Layer 4 of a small transformer language model trained on English Wikipedia (12 layers, counted from 0, width 64).
A neuron's activation on a vector x is SiLU(gate . x) times (in . x), where the dot is the dot product.

Input weights of the MLP neurons that the questions are about. A number n stands for n times 0.0072.
n5 gate: 10 25 -7 17 -7 -17 7 -10 -52 -1 -43 -13 -1 -39 -41 26 -1 6 7 -10 0 2 43 16 -1 -32 -45 -23 9 -4 12 -15 7 -4 35 -16 11 -8 -6 -4 -20 31 9 38 44 -12 27 29 -24 -60 43 14 -19 21 6 26 -43 -20 -42 5 34 17 -25 -63
n17 gate: 7 52 -28 -7 -10 -13 19 29 34 -24 29 -49 9 7 -8 18 -9 -10 17 -5 -30 24 -15 11 15 -36 11 -6 24 -39 12 24 -23 13 34 -7 -21 -33 33 21 1 -36 -22 4 -17 1 -13 -9 -24 8 -41 -3 22 -27 18 -12 11 21 46 9 -10 10 14 13
n25 gate: 2 -41 25 58 -32 -1 15 19 -32 29 -19 15 6 -17 -72 -28 -19 -53 -2 13 39 9 -16 18 6 21 4 2 0 5 -62 15 -39 5 75 71 19 -39 -39 27 41 -21 17 -4 8 -1 34 -32 43 -6 -19 3 0 78 17 -33 -17 15 14 -58 -10 -34 1 -5
n36 gate: 2 -20 49 -33 -32 -45 -3 -32 -8 33 -5 -18 20 5 20 -4 37 -33 -3 -18 -31 42 -63 34 31 37 -9 -18 -2 50 -12 -6 24 -8 -48 25 9 -2 -17 32 -20 -12 -11 -2 -39 -7 11 0 -5 31 -67 -4 26 57 -19 -5 10 -15 41 0 16 12 13 31
n46 gate: -6 -20 -15 -26 -28 -15 4 28 -14 38 36 -39 -25 17 -26 6 52 0 -29 -56 -39 49 -54 16 -10 46 -13 14 34 43 0 -13 23 12 -15 22 16 -3 21 -6 -5 21 -15 12 -66 11 12 -60 -1 16 22 2 -2 -16 35 27 9 20 -1 -8 -7 -14 41 32
n47 gate: 18 -11 -20 32 26 -42 -30 -64 6 26 36 -13 -28 -19 -32 -30 -26 -17 -2 2 21 -4 -5 -6 4 18 4 -6 27 -10 28 -30 -26 -48 7 41 26 48 -29 24 0 -2 -3 -47 -25 -19 8 45 13 68 3 0 -31 38 -11 15 3 -18 15 -11 6 -39 48 13
n53 gate: 48 18 -17 -12 -6 6 -3 28 14 47 73 -9 -21 -30 9 -16 29 -6 33 -35 -36 -36 -41 -6 13 3 -6 -5 34 -37 -65 -5 0 31 56 -21 30 29 -9 40 4 -24 20 -26 30 -23 8 -32 39 -27 13 -11 -9 66 -17 36 34 -54 40 -7 -8 12 18 -23
n60 gate: 14 46 14 7 7 29 9 -4 -40 18 9 44 -9 -9 14 -11 29 -72 37 -18 -20 -8 7 33 20 10 3 -27 30 -12 45 6 -32 -12 -9 -56 -9 -9 6 -10 -18 68 57 -11 -15 2 16 6 35 -21 -1 -3 -25 29 1 -27 21 2 4 -11 -6 -17 13 55
n63 gate: -23 -15 4 26 33 17 -33 60 -1 -3 -22 3 15 9 52 -10 -31 32 -24 -26 27 1 34 12 27 -33 41 23 65 -41 5 22 -25 -41 -36 -15 38 90 -20 -37 33 10 -8 -24 -20 9 -8 -26 17 -23 22 -9 -17 8 17 -6 19 20 -15 15 -37 -8 45 12
n67 gate: 36 11 3 5 19 20 16 -51 -14 14 -26 -17 -5 6 -72 -23 -24 -27 -26 30 -16 -8 -42 7 10 -19 -58 -21 -5 14 -13 11 24 -33 4 44 -17 -39 -13 42 1 40 -15 -16 -90 -25 46 12 64 23 -3 9 5 13 30 6 -4 7 38 -73 -35 -1 0 -21
n72 gate: 6 -4 -6 0 81 -37 -15 20 -14 -17 -24 -11 16 30 -31 16 -7 38 -31 -27 45 -22 31 -6 45 -47 -23 13 7 -11 -11 -2 -3 -34 -37 2 -30 -31 45 18 30 12 -10 4 -4 -33 9 15 20 3 30 20 15 -31 12 43 -28 -33 -17 -5 26 -14 34 -19
n79 gate: -70 -13 -7 9 -1 -4 57 0 -50 -2 -13 11 -81 5 -5 12 -25 -2 -66 76 -9 25 37 7 -9 -23 30 8 -28 -17 33 5 -6 -6 1 44 -2 5 -3 5 0 0 0 15 -10 -8 9 -12 19 30 -4 23 -25 54 -4 56 -12 -29 17 -16 -69 -17 -32 -14
n98 gate: -14 22 -20 29 -4 16 -43 33 3 -12 -81 14 7 -33 44 -30 7 37 -22 4 41 -8 5 2 -16 -51 -16 -15 21 -29 28 -25 18 19 25 33 8 6 -44 -37 19 7 -35 40 4 7 -16 -60 2 -7 -6 9 -39 -16 -21 44 -26 -44 47 -32 -30 -8 3 57
n106 gate: 39 -45 -21 -24 -13 28 7 26 18 -11 39 0 -5 17 6 -1 -17 33 -53 -58 20 -3 -8 -17 -17 -54 -12 2 -29 39 -31 -80 22 19 22 -33 -32 28 36 -7 -18 -21 9 34 8 -5 -51 25 21 -8 -16 -31 -56 -1 -69 16 -26 64 14 19 2 -4 73 -26
n108 gate: 28 -47 21 7 2 -28 38 3 -28 -18 -6 48 -3 -20 -17 5 41 2 8 -54 3 -29 -35 -13 6 -20 -30 -23 26 11 -13 -21 15 -40 2 -1 -37 57 21 -7 0 -37 -74 29 34 -54 -3 14 -4 18 -13 16 15 51 -16 18 -7 12 -24 -12 22 10 17 -9
n126 gate: -17 -13 16 -1 -73 -40 41 40 72 56 9 23 11 -20 -9 26 -13 -24 -26 -5 -7 8 -15 -27 12 -25 -2 -54 -12 22 -20 -48 26 17 5 25 4 -19 -23 -62 4 -23 -24 -31 10 -23 1 0 12 -25 -58 28 23 37 -26 -30 42 26 30 -38 -12 -6 -17 34
n134 gate: 38 -66 50 10 -18 24 -68 -10 -64 36 14 -2 29 -9 34 -14 35 -17 5 12 -16 52 4 17 -59 -17 25 -13 2 -42 -41 5 2 -13 -39 6 12 -16 14 -10 15 -50 -16 11 -17 9 37 25 -20 -8 7 38 18 -23 19 23 8 20 29 2 18 13 52 11
n142 gate: 27 16 -9 48 -5 -26 21 -7 -28 43 21 1 2 -5 42 -23 2 -13 -36 14 40 18 60 4 36 29 -10 12 6 -7 19 2 3 11 30 41 -39 -19 11 1 -41 4 -30 44 24 65 23 -57 6 14 -38 23 -51 33 10 8 17 -5 18 -40 -60 3 -6 3
n143 gate: 23 44 -17 23 3 -16 14 -9 -9 37 -20 -11 -48 46 15 -35 16 76 -43 -2 1 3 23 29 -22 11 -6 14 -22 -19 32 -14 7 0 -4 -31 -12 -4 5 19 0 -20 63 29 30 21 -66 -2 -31 -3 27 -54 11 -9 18 31 -33 -35 -33 -40 -1 -34 20 9
n161 gate: 28 -33 -29 -29 7 6 1 57 19 14 64 -8 4 13 13 6 42 -45 9 -9 15 -50 31 -15 8 -57 -13 38 7 -1 -57 -32 5 -36 16 46 -29 -41 -13 1 -15 -19 -20 -24 -20 -69 46 40 5 -24 -26 3 -23 68 -26 18 6 -6 -47 -4 14 -6 13 -11
n169 gate: 14 -19 29 6 43 31 17 -28 -20 -10 35 -12 -10 13 27 28 -48 23 -17 -1 9 -11 18 29 -77 36 23 6 29 -17 -38 -23 2 4 33 16 42 -12 6 -35 -8 -19 -1 28 20 -20 22 -9 45 9 -45 -58 -2 28 28 8 38 31 17 5 17 1 26 -29
n175 gate: 11 38 32 24 -69 -14 -24 -17 23 20 -57 -3 -26 3 -7 30 11 23 14 12 -46 18 -24 -23 -17 22 23 6 -2 -39 2 2 -2 -68 -8 -12 14 -19 -23 -17 23 -20 -21 18 22 -35 9 -8 16 3 -41 -11 -25 33 -35 37 -9 9 -20 15 21 -22 -41 54
n184 gate: 18 14 -6 -10 -36 40 -22 33 19 5 -4 57 6 -20 19 9 38 -7 -14 -16 32 -20 -69 -29 -42 2 8 33 58 -1 1 -42 48 -2 6 35 14 36 -14 -4 -39 -27 6 64 24 30 5 34 16 -50 -21 -29 -90 -21 0 -52 -30 3 86 27 38 19 38 -4
n5 in: 39 36 42 -9 -11 22 -21 -45 7 1 -6 23 -53 13 -40 -12 20 19 38 -22 -11 0 -27 -28 23 20 3 -2 -18 11 -8 1 -13 25 10 52 31 -29 8 -12 -55 13 -12 11 -29 5 0 -3 -10 -7 -43 -5 17 53 9 35 17 39 -4 16 -7 28 62 -11
n17 in: 43 -31 -19 31 55 29 -5 -12 -19 55 8 -6 -14 -2 21 -2 24 -15 -13 -19 36 -10 -6 30 17 30 -15 39 -2 39 -12 -11 -16 -13 2 -4 6 12 12 0 12 1 35 11 -23 41 49 0 19 -4 31 32 -32 -15 -11 3 16 -40 4 -26 -35 -13 -25 -3
n25 in: -9 -11 51 55 28 10 12 -16 -26 -10 -51 14 34 -52 -32 3 4 16 -3 63 -30 4 11 32 21 -1 31 -11 -9 -25 11 25 15 -33 20 -30 20 -44 71 -82 -17 20 26 28 -62 24 -24 12 -40 13 23 18 29 5 10 -13 -2 -6 -21 38 -24 2 -2 4
n36 in: 22 -40 53 -14 -24 -9 25 35 -5 23 55 -21 -31 -16 -35 -53 -29 -10 11 4 2 7 -35 5 10 -37 -23 -20 -24 8 11 -13 -16 29 20 0 -30 -54 -20 21 -39 63 -9 29 10 -49 -25 -41 -44 28 15 -4 -15 56 5 -23 -13 2 -14 -29 -23 44 -17 35
n46 in: 13 -75 -9 -17 -23 -37 24 -30 49 9 -20 -24 -4 -9 9 38 51 -8 16 -8 -7 -16 0 -40 -5 25 32 -37 9 9 -24 1 13 44 -16 20 4 21 -5 2 -27 28 -39 -12 -16 -8 -8 -31 -5 10 27 -5 19 -25 -29 -35 12 -47 -10 0 35 21 -7 7
n47 in: -18 33 -19 17 26 -12 -27 -33 27 -60 -6 41 -10 16 -61 -6 -37 -29 -12 20 -51 -32 -3 -2 -5 -22 -54 -1 25 18 62 -11 -13 -27 20 25 -24 14 8 29 -8 -5 -1 -20 -2 -21 -41 38 30 -1 57 2 10 -9 29 42 -22 4 -23 16 30 -28 61 23
n53 in: 38 0 22 -16 21 24 31 12 -58 27 34 12 -3 5 12 -2 -12 -2 3 2 42 55 -1 27 -45 -9 11 52 -5 38 -14 -11 -17 61 46 21 -60 -10 -44 -39 -23 2 1 34 -55 -6 37 26 16 -6 4 36 -31 49 -16 1 41 6 -11 -40 9 27 -13 -8
n60 in: 23 56 -15 -13 18 9 -15 28 -41 2 -4 61 0 8 -4 41 34 -32 34 -24 22 -17 23 -12 14 -9 -7 34 15 12 10 28 -39 -4 -33 -15 -43 -17 -49 -47 16 13 19 -4 4 -34 36 40 13 -16 37 -33 22 0 11 -27 27 6 17 -28 -7 -18 57 48
n63 in: 52 -28 -30 0 40 39 -11 0 10 -15 -9 6 -46 23 4 17 -4 62 10 -43 43 -16 27 10 -32 -46 -16 -21 27 -26 -39 7 -28 6 -38 -9 13 48 1 -22 -12 -2 -20 -11 -32 -21 -4 -1 13 -14 0 -63 8 36 -27 28 24 -11 -18 1 4 7 37 0
n67 in: 14 6 -17 -14 26 -15 13 -81 59 -11 48 -3 24 5 -40 -13 26 13 -18 41 -18 -18 -19 -6 7 -4 22 -23 35 -22 -54 2 10 -16 72 -13 -10 13 -11 43 8 32 51 -48 38 -6 32 18 -8 17 14 53 7 -17 -44 1 -8 35 -10 -5 -32 33 -19 -12
n72 in: 24 22 -13 13 2 7 12 4 -9 9 -19 -13 -36 15 -73 -31 18 19 0 -11 31 10 -15 -38 -14 -20 58 -41 -24 -31 27 -9 -53 -9 -21 -15 29 -44 -3 -43 37 -32 -3 -5 -37 -32 15 19 -14 -40 1 -23 54 -11 4 -38 -15 22 -4 36 10 -11 22 -10
n79 in: 21 12 -20 -51 -28 -34 -1 24 17 3 16 -4 26 -4 -24 19 14 -39 1 50 -31 -20 -1 -17 -54 34 -6 29 -51 -38 -15 31 41 15 41 3 16 -32 -11 -9 -35 6 19 53 -33 -17 -22 34 -9 -4 -37 51 -8 37 23 24 14 -11 22 -27 -3 0 16 -24
n98 in: -5 36 35 4 -3 9 -38 24 11 -33 30 -10 -55 40 11 -22 -24 0 -12 -8 -21 19 16 -27 26 -8 -10 -33 51 12 -39 -4 35 1 -1 34 2 27 -28 19 38 -25 46 -16 32 41 -7 -54 -36 12 -20 31 42 -7 -39 -12 5 21 41 -4 17 25 33 38
n106 in: 43 -16 -47 7 -30 65 -14 -3 12 -45 -7 -46 3 50 -14 45 5 6 19 -24 34 -39 -94 -11 -19 3 -44 44 -18 3 -29 17 39 16 34 22 -7 -10 46 16 -28 -39 12 24 -10 2 -23 1 -35 1 39 -52 21 34 -14 33 -28 -20 7 -13 6 25 54 -11
n108 in: 11 -20 -9 -37 -5 -22 27 -11 -4 -35 1 -28 43 -14 -18 27 44 15 39 11 -2 19 4 -18 -9 -45 -7 -15 42 45 -19 -8 -21 -26 -58 17 -10 47 -5 -12 14 1 -27 16 -40 -13 -3 1 22 28 16 1 43 49 -17 2 -29 5 -28 -5 0 -17 17 -86
n126 in: 10 -5 -18 -37 -27 17 -19 -46 5 -10 -1 79 64 34 15 -26 -15 -34 27 -21 -16 -17 51 -9 28 -15 -23 -32 26 28 -34 -23 9 33 7 28 -6 39 -26 -65 -24 -11 20 40 4 -10 1 4 -18 10 -25 -8 37 -35 -33 -12 -38 55 -18 9 22 11 3 -11
n134 in: -3 30 -48 -30 18 -15 8 -1 25 -36 19 -40 21 16 7 -34 -66 14 -1 -59 13 -4 -24 -21 30 69 37 -5 10 43 9 40 10 28 -29 -19 41 -19 -13 -8 -21 39 -19 13 -4 -17 35 -18 -22 -12 -2 -7 14 -10 12 22 -11 -7 2 1 0 31 13 27
n142 in: -29 51 17 30 6 18 9 46 -21 21 3 -30 11 -33 -1 1 18 22 -46 12 -27 -9 -23 -5 19 -18 -23 15 27 9 -29 1 -17 2 35 -53 10 -39 22 -1 23 30 24 51 14 60 -9 25 -18 49 15 -14 -8 54 -41 -9 22 34 3 -23 -64 53 -35 -4
n143 in: -24 -25 -6 22 -7 17 9 -45 -29 29 76 20 -29 10 18 -8 58 22 -37 37 10 -7 -4 27 42 -41 -58 -21 17 -2 7 -10 -26 6 29 9 -5 -8 -55 23 15 33 -31 15 -55 -7 -7 0 23 -10 53 -60 12 -11 8 -2 25 22 4 0 6 26 27 13
n161 in: 49 1 -11 -36 34 -1 -13 19 -30 -7 14 18 -56 15 -22 37 20 -47 27 -38 -23 -13 2 -40 -17 -12 38 12 2 -17 -16 -5 -24 0 -19 50 -28 9 12 0 -10 16 18 -10 18 -27 48 63 -38 -15 -41 9 -20 -3 -71 -3 26 18 -47 -24 37 31 10 -25
n169 in: -13 18 34 -3 24 -15 -6 -52 12 31 -23 14 33 -14 -1 -15 2 -2 17 24 25 -27 -47 -10 -67 -19 -50 -21 -30 6 -17 -38 -29 12 5 -5 -36 17 -19 20 -8 48 -33 33 35 -5 2 23 40 30 -1 -23 -23 8 37 -49 18 12 20 -17 28 11 -37 15
n175 in: -15 7 -59 4 13 -4 -25 11 37 -39 34 39 14 -21 27 4 0 -15 -24 15 37 -57 -7 21 -42 19 -18 -5 31 18 11 22 16 35 69 -21 -23 0 37 1 -33 13 27 -1 2 34 6 -2 8 9 42 -11 29 13 -38 -18 -28 39 -20 -14 1 21 6 56
n184 in: -24 10 -43 -50 29 3 32 -13 19 4 -3 -39 16 -26 -49 48 35 -54 -34 21 -51 23 -41 31 -15 -18 -7 -8 -77 4 21 -30 -17 -20 46 9 -1 -36 -18 13 -19 0 11 -6 -28 5 -32 23 -7 -2 1 -26 22 31 8 -25 12 -10 34 -21 25 12 -19 3

Each question shows a token from some text and the vector x that enters the MLP there. A number n stands for n times 0.047.

"\n": -16 -16 43 32 12 6 13 -7 -24 -49 -10 -20 7 13 29 -10 24 38 4 -17 -22 -8 -61 -20 17 -15 0 -15 -33 -15 6 8 -38 30 33 19 -2 12 -20 11 -21 -32 25 2 -33 -27 46 -6 -1 9 -40 25 1 -18 -16 -22 -5 -2 -39 11 25 8 0 22
Which of these neurons fires most? n36

" the": -30 45 12 14 18 -6 -7 -20 38 -33 16 15 -2 23 70 -11 39 31 -2 -1 9 -19 -28 -21 21 10 -26 1 -41 29 -38 4 -55 -14 4 -9 -25 33 19 -13 1 -21 11 15 -30 0 22 -28 -8 17 -5 14 0 -19 21 -7 -14 -8 -39 -17 19 8 1 -13
The two highest activations, in order: n143, n108

"mission": -40 -10 24 27 19 -7 -23 4 13 -14 -24 -15 -31 -31 39 -23 4 14 20 -19 -25 -19 -10 -18 10 17 -10 0 -39 -7 -27 14 -44 53 62 -11 22 27 42 7 11 -32 3 6 -7 -10 33 36 0 29 -12 -4 15 -33 33 -15 20 -18 -6 -6 -8 12 -42 -17
Which neuron fires most, and how strongly? n169, at about 1.3

"ia": -27 -11 12 18 -9 -12 -28 4 56 -27 2 -19 -23 -24 24 -28 14 -8 3 -78 18 -21 1 -10 -32 -16 -18 3 -2 -4 -34 38 -36 24 13 -1 -19 2 1 16 -30 13 14 17 -33 -23 47 5 9 -6 11 35 4 -11 18 -7 -10 10 -61 -11 -37 -23 3 10
Which of these neurons fires most? n161

" Africa": -9 15 -8 21 -3 -22 -41 -8 74 -7 6 -8 -39 -30 39 -20 29 -1 -10 -26 -3 2 23 -34 -22 10 -2 10 -8 25 -29 22 -45 9 20 -29 -16 5 12 15 -26 -39 15 21 -43 12 19 21 20 -4 10 13 7 -30 17 -32 -5 -1 -57 1 -20 -10 -1 14
Which of these neurons fires most? n17

" ": 1 28 6 -14 -13 -16 3 -8 -8 -44 38 6 -11 -39 36 -3 16 26 -12 -4 10 1 -24 -26 -12 4 -6 -10 -22 -17 0 44 -21 44 14 -19 -28 44 31 -10 -9 -33 22 5 -9 12 29 -2 -1 27 -6 34 22 -10 1 -62 -6 -28 -19 -49 25 -40 -4 12
Which of these neurons fires most? n53

";": -21 4 13 0 3 0 -19 -19 -25 -36 9 11 -6 -24 26 -19 28 9 8 -21 -3 -3 -18 -37 39 1 -41 11 -44 -45 -6 9 -31 3 6 -35 -20 30 14 -12 8 -33 23 5 -21 -13 38 -24 7 7 18 21 -51 -15 11 -53 0 8 -16 14 9 -25 -12 -22
Which of these neurons fires most? n60

"present": -20 46 16 18 7 9 -12 -35 23 -36 33 -16 -33 6 61 -22 12 -4 13 10 -4 -10 1 -12 -16 4 0 5 -47 5 -23 18 -54 49 39 29 -14 -3 0 -13 3 10 32 15 -34 -20 -7 34 -12 -15 -15 -13 -7 -27 -8 -33 1 -4 -8 -52 -2 8 1 22
The two highest activations, in order: n143, n60

"ro": -19 11 43 40 -12 -15 -56 -29 31 -25 16 -21 2 -10 12 -13 -6 11 -44 -60 25 -20 -16 -9 -3 -9 -16 -19 8 28 1 0 -25 7 -3 -2 -28 51 14 -15 12 -7 14 -3 -13 10 45 -12 8 -22 3 45 20 -38 -5 8 22 -29 -49 -41 -9 -13 -17 -24
Which neuron fires most, and how strongly? n98, at about 1.8

"il": -66 8 13 -12 -31 -19 -23 -18 -9 -9 -16 -60 -3 -36 4 4 16 4 -33 -48 16 -5 -3 -15 -14 -21 -22 -26 -10 10 20 12 -42 7 7 16 56 11 -5 17 -21 -6 14 14 -33 -28 -10 4 -3 27 18 60 30 -24 31 10 7 -15 -8 -6 2 -1 -61 28
Which of these neurons fires most? n46

" ca": -27 22 2 -5 -43 -7 14 -35 28 -44 -8 23 -8 -17 25 -3 15 27 8 -31 18 6 -32 18 6 -8 0 31 -12 14 -20 22 -30 -22 30 -39 -6 -11 27 -7 -36 -42 -8 -29 -11 11 23 50 -14 -15 -14 16 18 -30 22 -33 17 -6 -58 -2 -13 -28 -4 -50
Which neuron fires most, and how strongly? n36, at about 1

"ab": -18 -9 3 48 1 -17 -43 2 28 13 -29 -15 -8 -9 36 -12 15 30 7 -23 -8 4 -10 44 4 12 -17 31 -50 -10 11 -12 -23 3 28 -34 -6 21 42 -4 -25 -32 -2 9 -20 7 10 44 -21 -17 -59 5 18 -28 -30 -3 -7 -7 33 11 24 -34 -20 -38
Which neuron fires most, and how strongly? n17, at about 2.1

"mp": -32 -21 6 -17 -15 12 -13 30 36 -1 -12 -36 14 -45 34 -25 16 -4 -1 -30 13 -22 -22 1 -44 50 -16 41 -4 -37 -11 15 -9 28 30 -1 -13 1 11 10 -31 -51 -5 11 -34 -31 0 16 2 8 -13 5 19 -58 -22 -28 -11 -20 19 7 19 -23 -62 0
Which of these neurons fires most? n184

" O": 0 10 -11 4 -34 10 -8 15 15 -39 21 -28 7 11 29 -30 18 1 -9 -37 -18 33 -43 -41 -37 -9 -25 12 -24 -9 -18 20 -30 -21 7 7 -6 -1 46 35 -21 -13 25 -1 -21 19 40 34 10 20 -21 13 51 -36 -5 -35 -11 -16 -42 22 -10 -24 -3 -4
Which of these neurons fires most? n106

"ba": -30 -19 10 12 -48 10 -32 -37 47 -29 32 -20 -16 25 30 -6 14 -20 -11 -28 25 21 -12 -3 -10 4 -19 12 7 -16 -12 26 -27 10 66 31 14 19 14 -35 -30 5 -4 -14 -41 9 -1 50 -24 -28 25 17 6 -9 10 -8 -7 3 -3 -8 29 -39 -57 -23
Which neuron fires most, and how strongly? n60, at about 0.71

"–": -3 32 1 1 -48 -5 -6 -16 -20 -71 -2 -15 -23 10 -4 -9 14 6 -48 -9 -13 15 4 -51 18 9 -16 -37 -6 16 20 -1 -29 49 2 -8 18 36 20 -8 -8 14 39 0 -25 10 29 4 6 28 7 35 11 2 16 -50 -19 -15 -28 -27 5 -27 -11 -36
Which of these neurons fires most? n5

",": -22 12 2 -6 16 11 -25 -10 -9 -33 -10 0 15 -33 21 1 4 28 15 -10 29 28 -28 -16 47 9 -11 -13 -21 -31 -13 -4 -38 17 26 -27 -17 49 22 13 -10 -38 27 -24 -41 -34 49 -17 7 -9 30 6 -40 -16 21 -30 -12 1 -29 7 7 -36 2 -6
Which neuron fires most, and how strongly? n63, at about 1.8

"/": -36 9 -4 5 -45 7 -19 27 -5 -75 -5 -4 -35 -12 31 -11 37 20 -11 -15 -17 -4 4 -49 27 29 -3 -34 -11 18 19 7 0 47 13 -13 -8 14 -2 -4 -4 -4 41 0 -23 38 10 -7 4 47 26 30 2 -13 11 -33 -22 -6 4 -40 -2 -38 -17 2
Which of these neurons fires most? n98

"e": -20 9 18 29 26 -13 -40 -14 49 -28 23 -21 -1 -7 49 -6 2 25 -20 -56 30 25 8 -12 -27 29 -2 6 -28 -5 -31 2 -26 8 -16 -4 -6 29 37 1 3 -1 16 -22 6 -33 49 2 34 -5 26 47 19 -56 17 -11 -23 11 -15 -13 -22 -9 1 1
The two highest activations, in order: n134, n63

"ight": -54 39 -20 22 -1 6 -44 -14 44 -35 -1 -22 -20 3 11 -10 34 16 -9 20 -3 -10 -2 -24 -31 2 -20 -5 -29 -11 7 17 -24 71 -2 43 35 -2 16 42 -10 -17 15 38 -21 -18 12 32 -12 -17 31 29 12 18 -7 5 4 -27 10 -14 -29 -16 -49 6
Which neuron fires most, and how strongly? n79, at about 10

"ru": -34 21 -25 40 -31 23 -37 6 -26 -27 11 9 -44 -3 13 -51 18 20 10 -17 -4 15 -61 14 -1 -29 20 -2 -3 3 -33 23 -48 -30 30 -6 -29 11 24 -5 -12 8 9 -14 -9 -8 18 33 13 13 -23 22 3 -33 39 -1 -7 -7 -10 -25 12 -25 -72 -14
Which neuron fires most, and how strongly? n67, at about 1.4

" be": -39 7 20 -12 -25 -26 -27 20 29 -48 24 -5 -2 -9 25 -1 16 -4 -37 32 -24 4 -53 9 14 -22 -21 16 -16 7 -9 -1 -40 9 16 -1 12 10 31 -20 -49 -40 -4 18 -5 -16 14 10 35 -3 10 10 -27 -21 10 -44 12 -27 11 -30 -9 -63 -33 -7
The two highest activations, in order: n184, n79

"n": -19 43 7 23 -1 14 -45 -7 55 -14 0 -34 -17 2 28 12 16 -26 -33 -35 31 -18 21 -15 -26 27 1 -11 -1 -7 -10 -5 -53 23 28 38 -16 55 19 -28 4 12 27 12 -18 -1 61 2 13 4 -3 27 21 -12 4 -15 16 -12 -6 0 18 -3 -32 21
Which neuron fires most, and how strongly? n98, at about 2.6

" de": -14 10 27 3 -68 -5 -6 5 7 -25 -10 -6 -1 -22 42 -13 12 19 -3 -2 -18 17 -24 -22 -10 -35 -16 8 -22 -2 -33 23 -37 -16 15 -23 -13 47 41 -18 -19 -38 0 20 -11 -37 33 10 38 3 -32 18 24 -35 -12 -37 -8 -11 -36 -41 -3 -11 37 -23
Which of these neurons fires most? n108

" as": 11 14 15 5 -42 -14 -14 -7 8 -30 23 -8 -1 -13 9 -3 44 3 -45 -9 -12 4 -45 6 41 16 -22 -18 -39 -3 -29 5 -52 19 35 1 -2 26 15 1 -24 -49 25 2 -12 -41 12 -7 -10 2 27 -16 -6 -25 23 -17 1 8 -39 -17 34 -34 33 -3
Which three neurons fire most, strongest first? n106, n143, n46

" club": -10 35 31 36 23 -30 -24 -30 22 -21 10 -28 -11 2 20 -14 -2 -21 11 -10 16 29 -13 -18 -8 1 -15 -14 -28 -25 -60 17 -50 39 13 -6 -5 50 24 -6 -15 -48 -6 22 -8 -23 31 18 13 10 15 33 -18 -32 14 -9 1 -25 -38 6 -21 -26 25 -33
Which of these neurons fires most? n53

"ke": -46 -5 -3 -2 -23 -6 -21 -37 19 -13 3 12 8 -1 4 -26 24 4 -11 11 31 2 -35 -19 39 -11 1 24 -7 -7 -22 36 -7 3 42 18 -5 28 33 -37 -3 -41 32 4 -18 -6 3 22 11 27 11 41 41 -28 14 -27 3 -53 10 -25 31 -25 -75 -46
Which of these neurons fires most? n25

"f": -8 -4 -21 -29 5 24 5 -18 -21 -42 -16 -62 -11 -8 22 -61 10 4 -52 0 24 7 -1 10 -1 -21 -38 0 -23 -19 22 30 -26 0 16 -6 18 31 32 10 -28 -2 -13 15 -9 2 2 27 31 9 -9 -14 53 -51 17 0 -11 5 -10 -2 28 -67 -35 14
The two highest activations, in order: n143, n72

"u": 12 52 28 44 -6 -13 -32 11 30 -55 -31 -58 -10 1 45 -23 26 15 9 -42 58 -11 -19 -6 -4 -15 26 -1 -15 3 0 4 -31 7 -10 -39 -29 11 27 1 15 23 0 7 20 -40 38 -21 2 -2 -20 -1 8 -39 17 -28 -6 12 17 -1 -15 -5 -11 -15
Which neuron fires most, and how strongly? n72, at about 5.8

"amp": -64 -7 -9 14 -22 18 -37 1 32 -5 14 -29 -5 -42 28 -16 26 21 -1 -38 -3 -23 8 5 -37 26 -20 17 -14 27 4 -36 -41 44 -1 -11 31 11 17 -2 -15 -3 39 -17 -8 -16 -8 24 -10 -11 11 43 45 -13 4 -3 -2 19 -18 -15 -26 0 -62 -9
Which of these neurons fires most? n60

" D": -22 16 13 -14 -27 -4 2 33 5 -52 -15 -12 1 -6 40 -24 14 5 6 -12 15 48 13 -49 -29 17 -36 -7 -18 -31 10 18 -39 -9 51 4 -10 -13 -6 32 -26 -32 20 12 -16 -3 37 30 26 53 -18 5 46 -4 20 -16 10 -31 1 4 5 -10 -20 -9
Which neuron fires most, and how strongly? n79, at about 1.4

"er": -29 57 29 44 30 1 -24 -37 29 -17 11 -77 -6 -42 0 -28 3 22 -5 -16 39 -2 24 -5 -5 18 -26 -27 -10 40 -15 13 -27 19 -18 11 17 30 31 -2 -11 -9 21 0 -13 -28 43 4 37 -17 -16 12 -4 -16 -16 -17 7 -33 8 -13 -9 5 -41 -11
The two highest activations, in order: n67, n169

" life": -50 17 -22 11 39 -29 -37 -4 16 -16 -2 5 -18 -25 31 -58 -12 9 -25 15 10 0 -10 -6 10 -13 23 -15 -17 -2 -58 23 -43 23 11 -32 -3 23 18 15 -1 -49 -17 -1 -15 -22 24 18 30 -2 10 6 -7 -22 4 -40 -24 -42 0 -19 2 -28 -39 -11
Which three neurons fire most, strongest first? n72, n5, n106

"ka": -35 2 -6 28 -4 -6 -36 -35 78 -14 -1 -23 -16 3 26 -18 18 16 -17 -77 32 12 -19 -16 -19 -5 -4 7 4 11 -16 32 -15 11 42 -23 -29 18 28 -16 -42 -19 14 2 -26 19 34 2 10 -4 10 47 19 -19 22 -6 14 10 -16 -17 -19 -31 -36 -7
Which of these neurons fires most? n17

" international": -26 41 10 15 21 -32 -27 -16 47 -8 6 7 -28 -5 46 -1 5 -1 1 -10 -2 -3 -45 -13 24 -18 -23 -12 -31 27 -56 27 -50 36 5 -37 31 27 25 22 -27 -23 10 8 -37 -25 7 22 -31 6 0 8 6 -50 10 -20 -12 -14 -26 -6 -18 0 -14 1
Which neuron fires most, and how strongly? n17, at about 1.4

"les": -16 2 17 -14 -2 31 -34 13 51 -45 17 7 -5 -20 31 -2 19 -9 -29 -48 0 11 -2 -3 -15 20 -12 13 -1 11 -23 24 -34 53 17 7 29 -1 25 -44 31 -24 37 24 -32 -15 22 39 29 -39 30 29 -17 -12 -5 -12 -3 -14 -20 11 -25 -28 -41 26
Which neuron fires most, and how strongly? n53, at about 1.3

"un": -19 13 -19 36 -26 31 -59 5 20 -42 -11 -25 -37 -7 24 8 25 -23 -11 -78 6 -9 -30 -25 -32 -11 19 -4 -17 18 13 16 -41 28 -7 6 13 -2 27 -21 10 -33 1 31 0 -13 4 -8 -1 -9 -9 13 21 -65 -19 -6 -2 -7 -10 -1 5 -29 -30 46
The two highest activations, in order: n98, n175

"s": -6 13 9 -3 8 26 13 -52 45 -15 -1 -19 7 -46 9 9 24 16 -25 -41 19 23 -10 48 -7 24 -13 -9 -11 41 6 27 -38 50 52 34 29 -6 17 -43 21 -22 30 -1 -4 -6 31 35 17 -11 12 14 33 -38 -20 1 4 -21 -4 -4 9 -3 5 3
Which of these neurons fires most? n25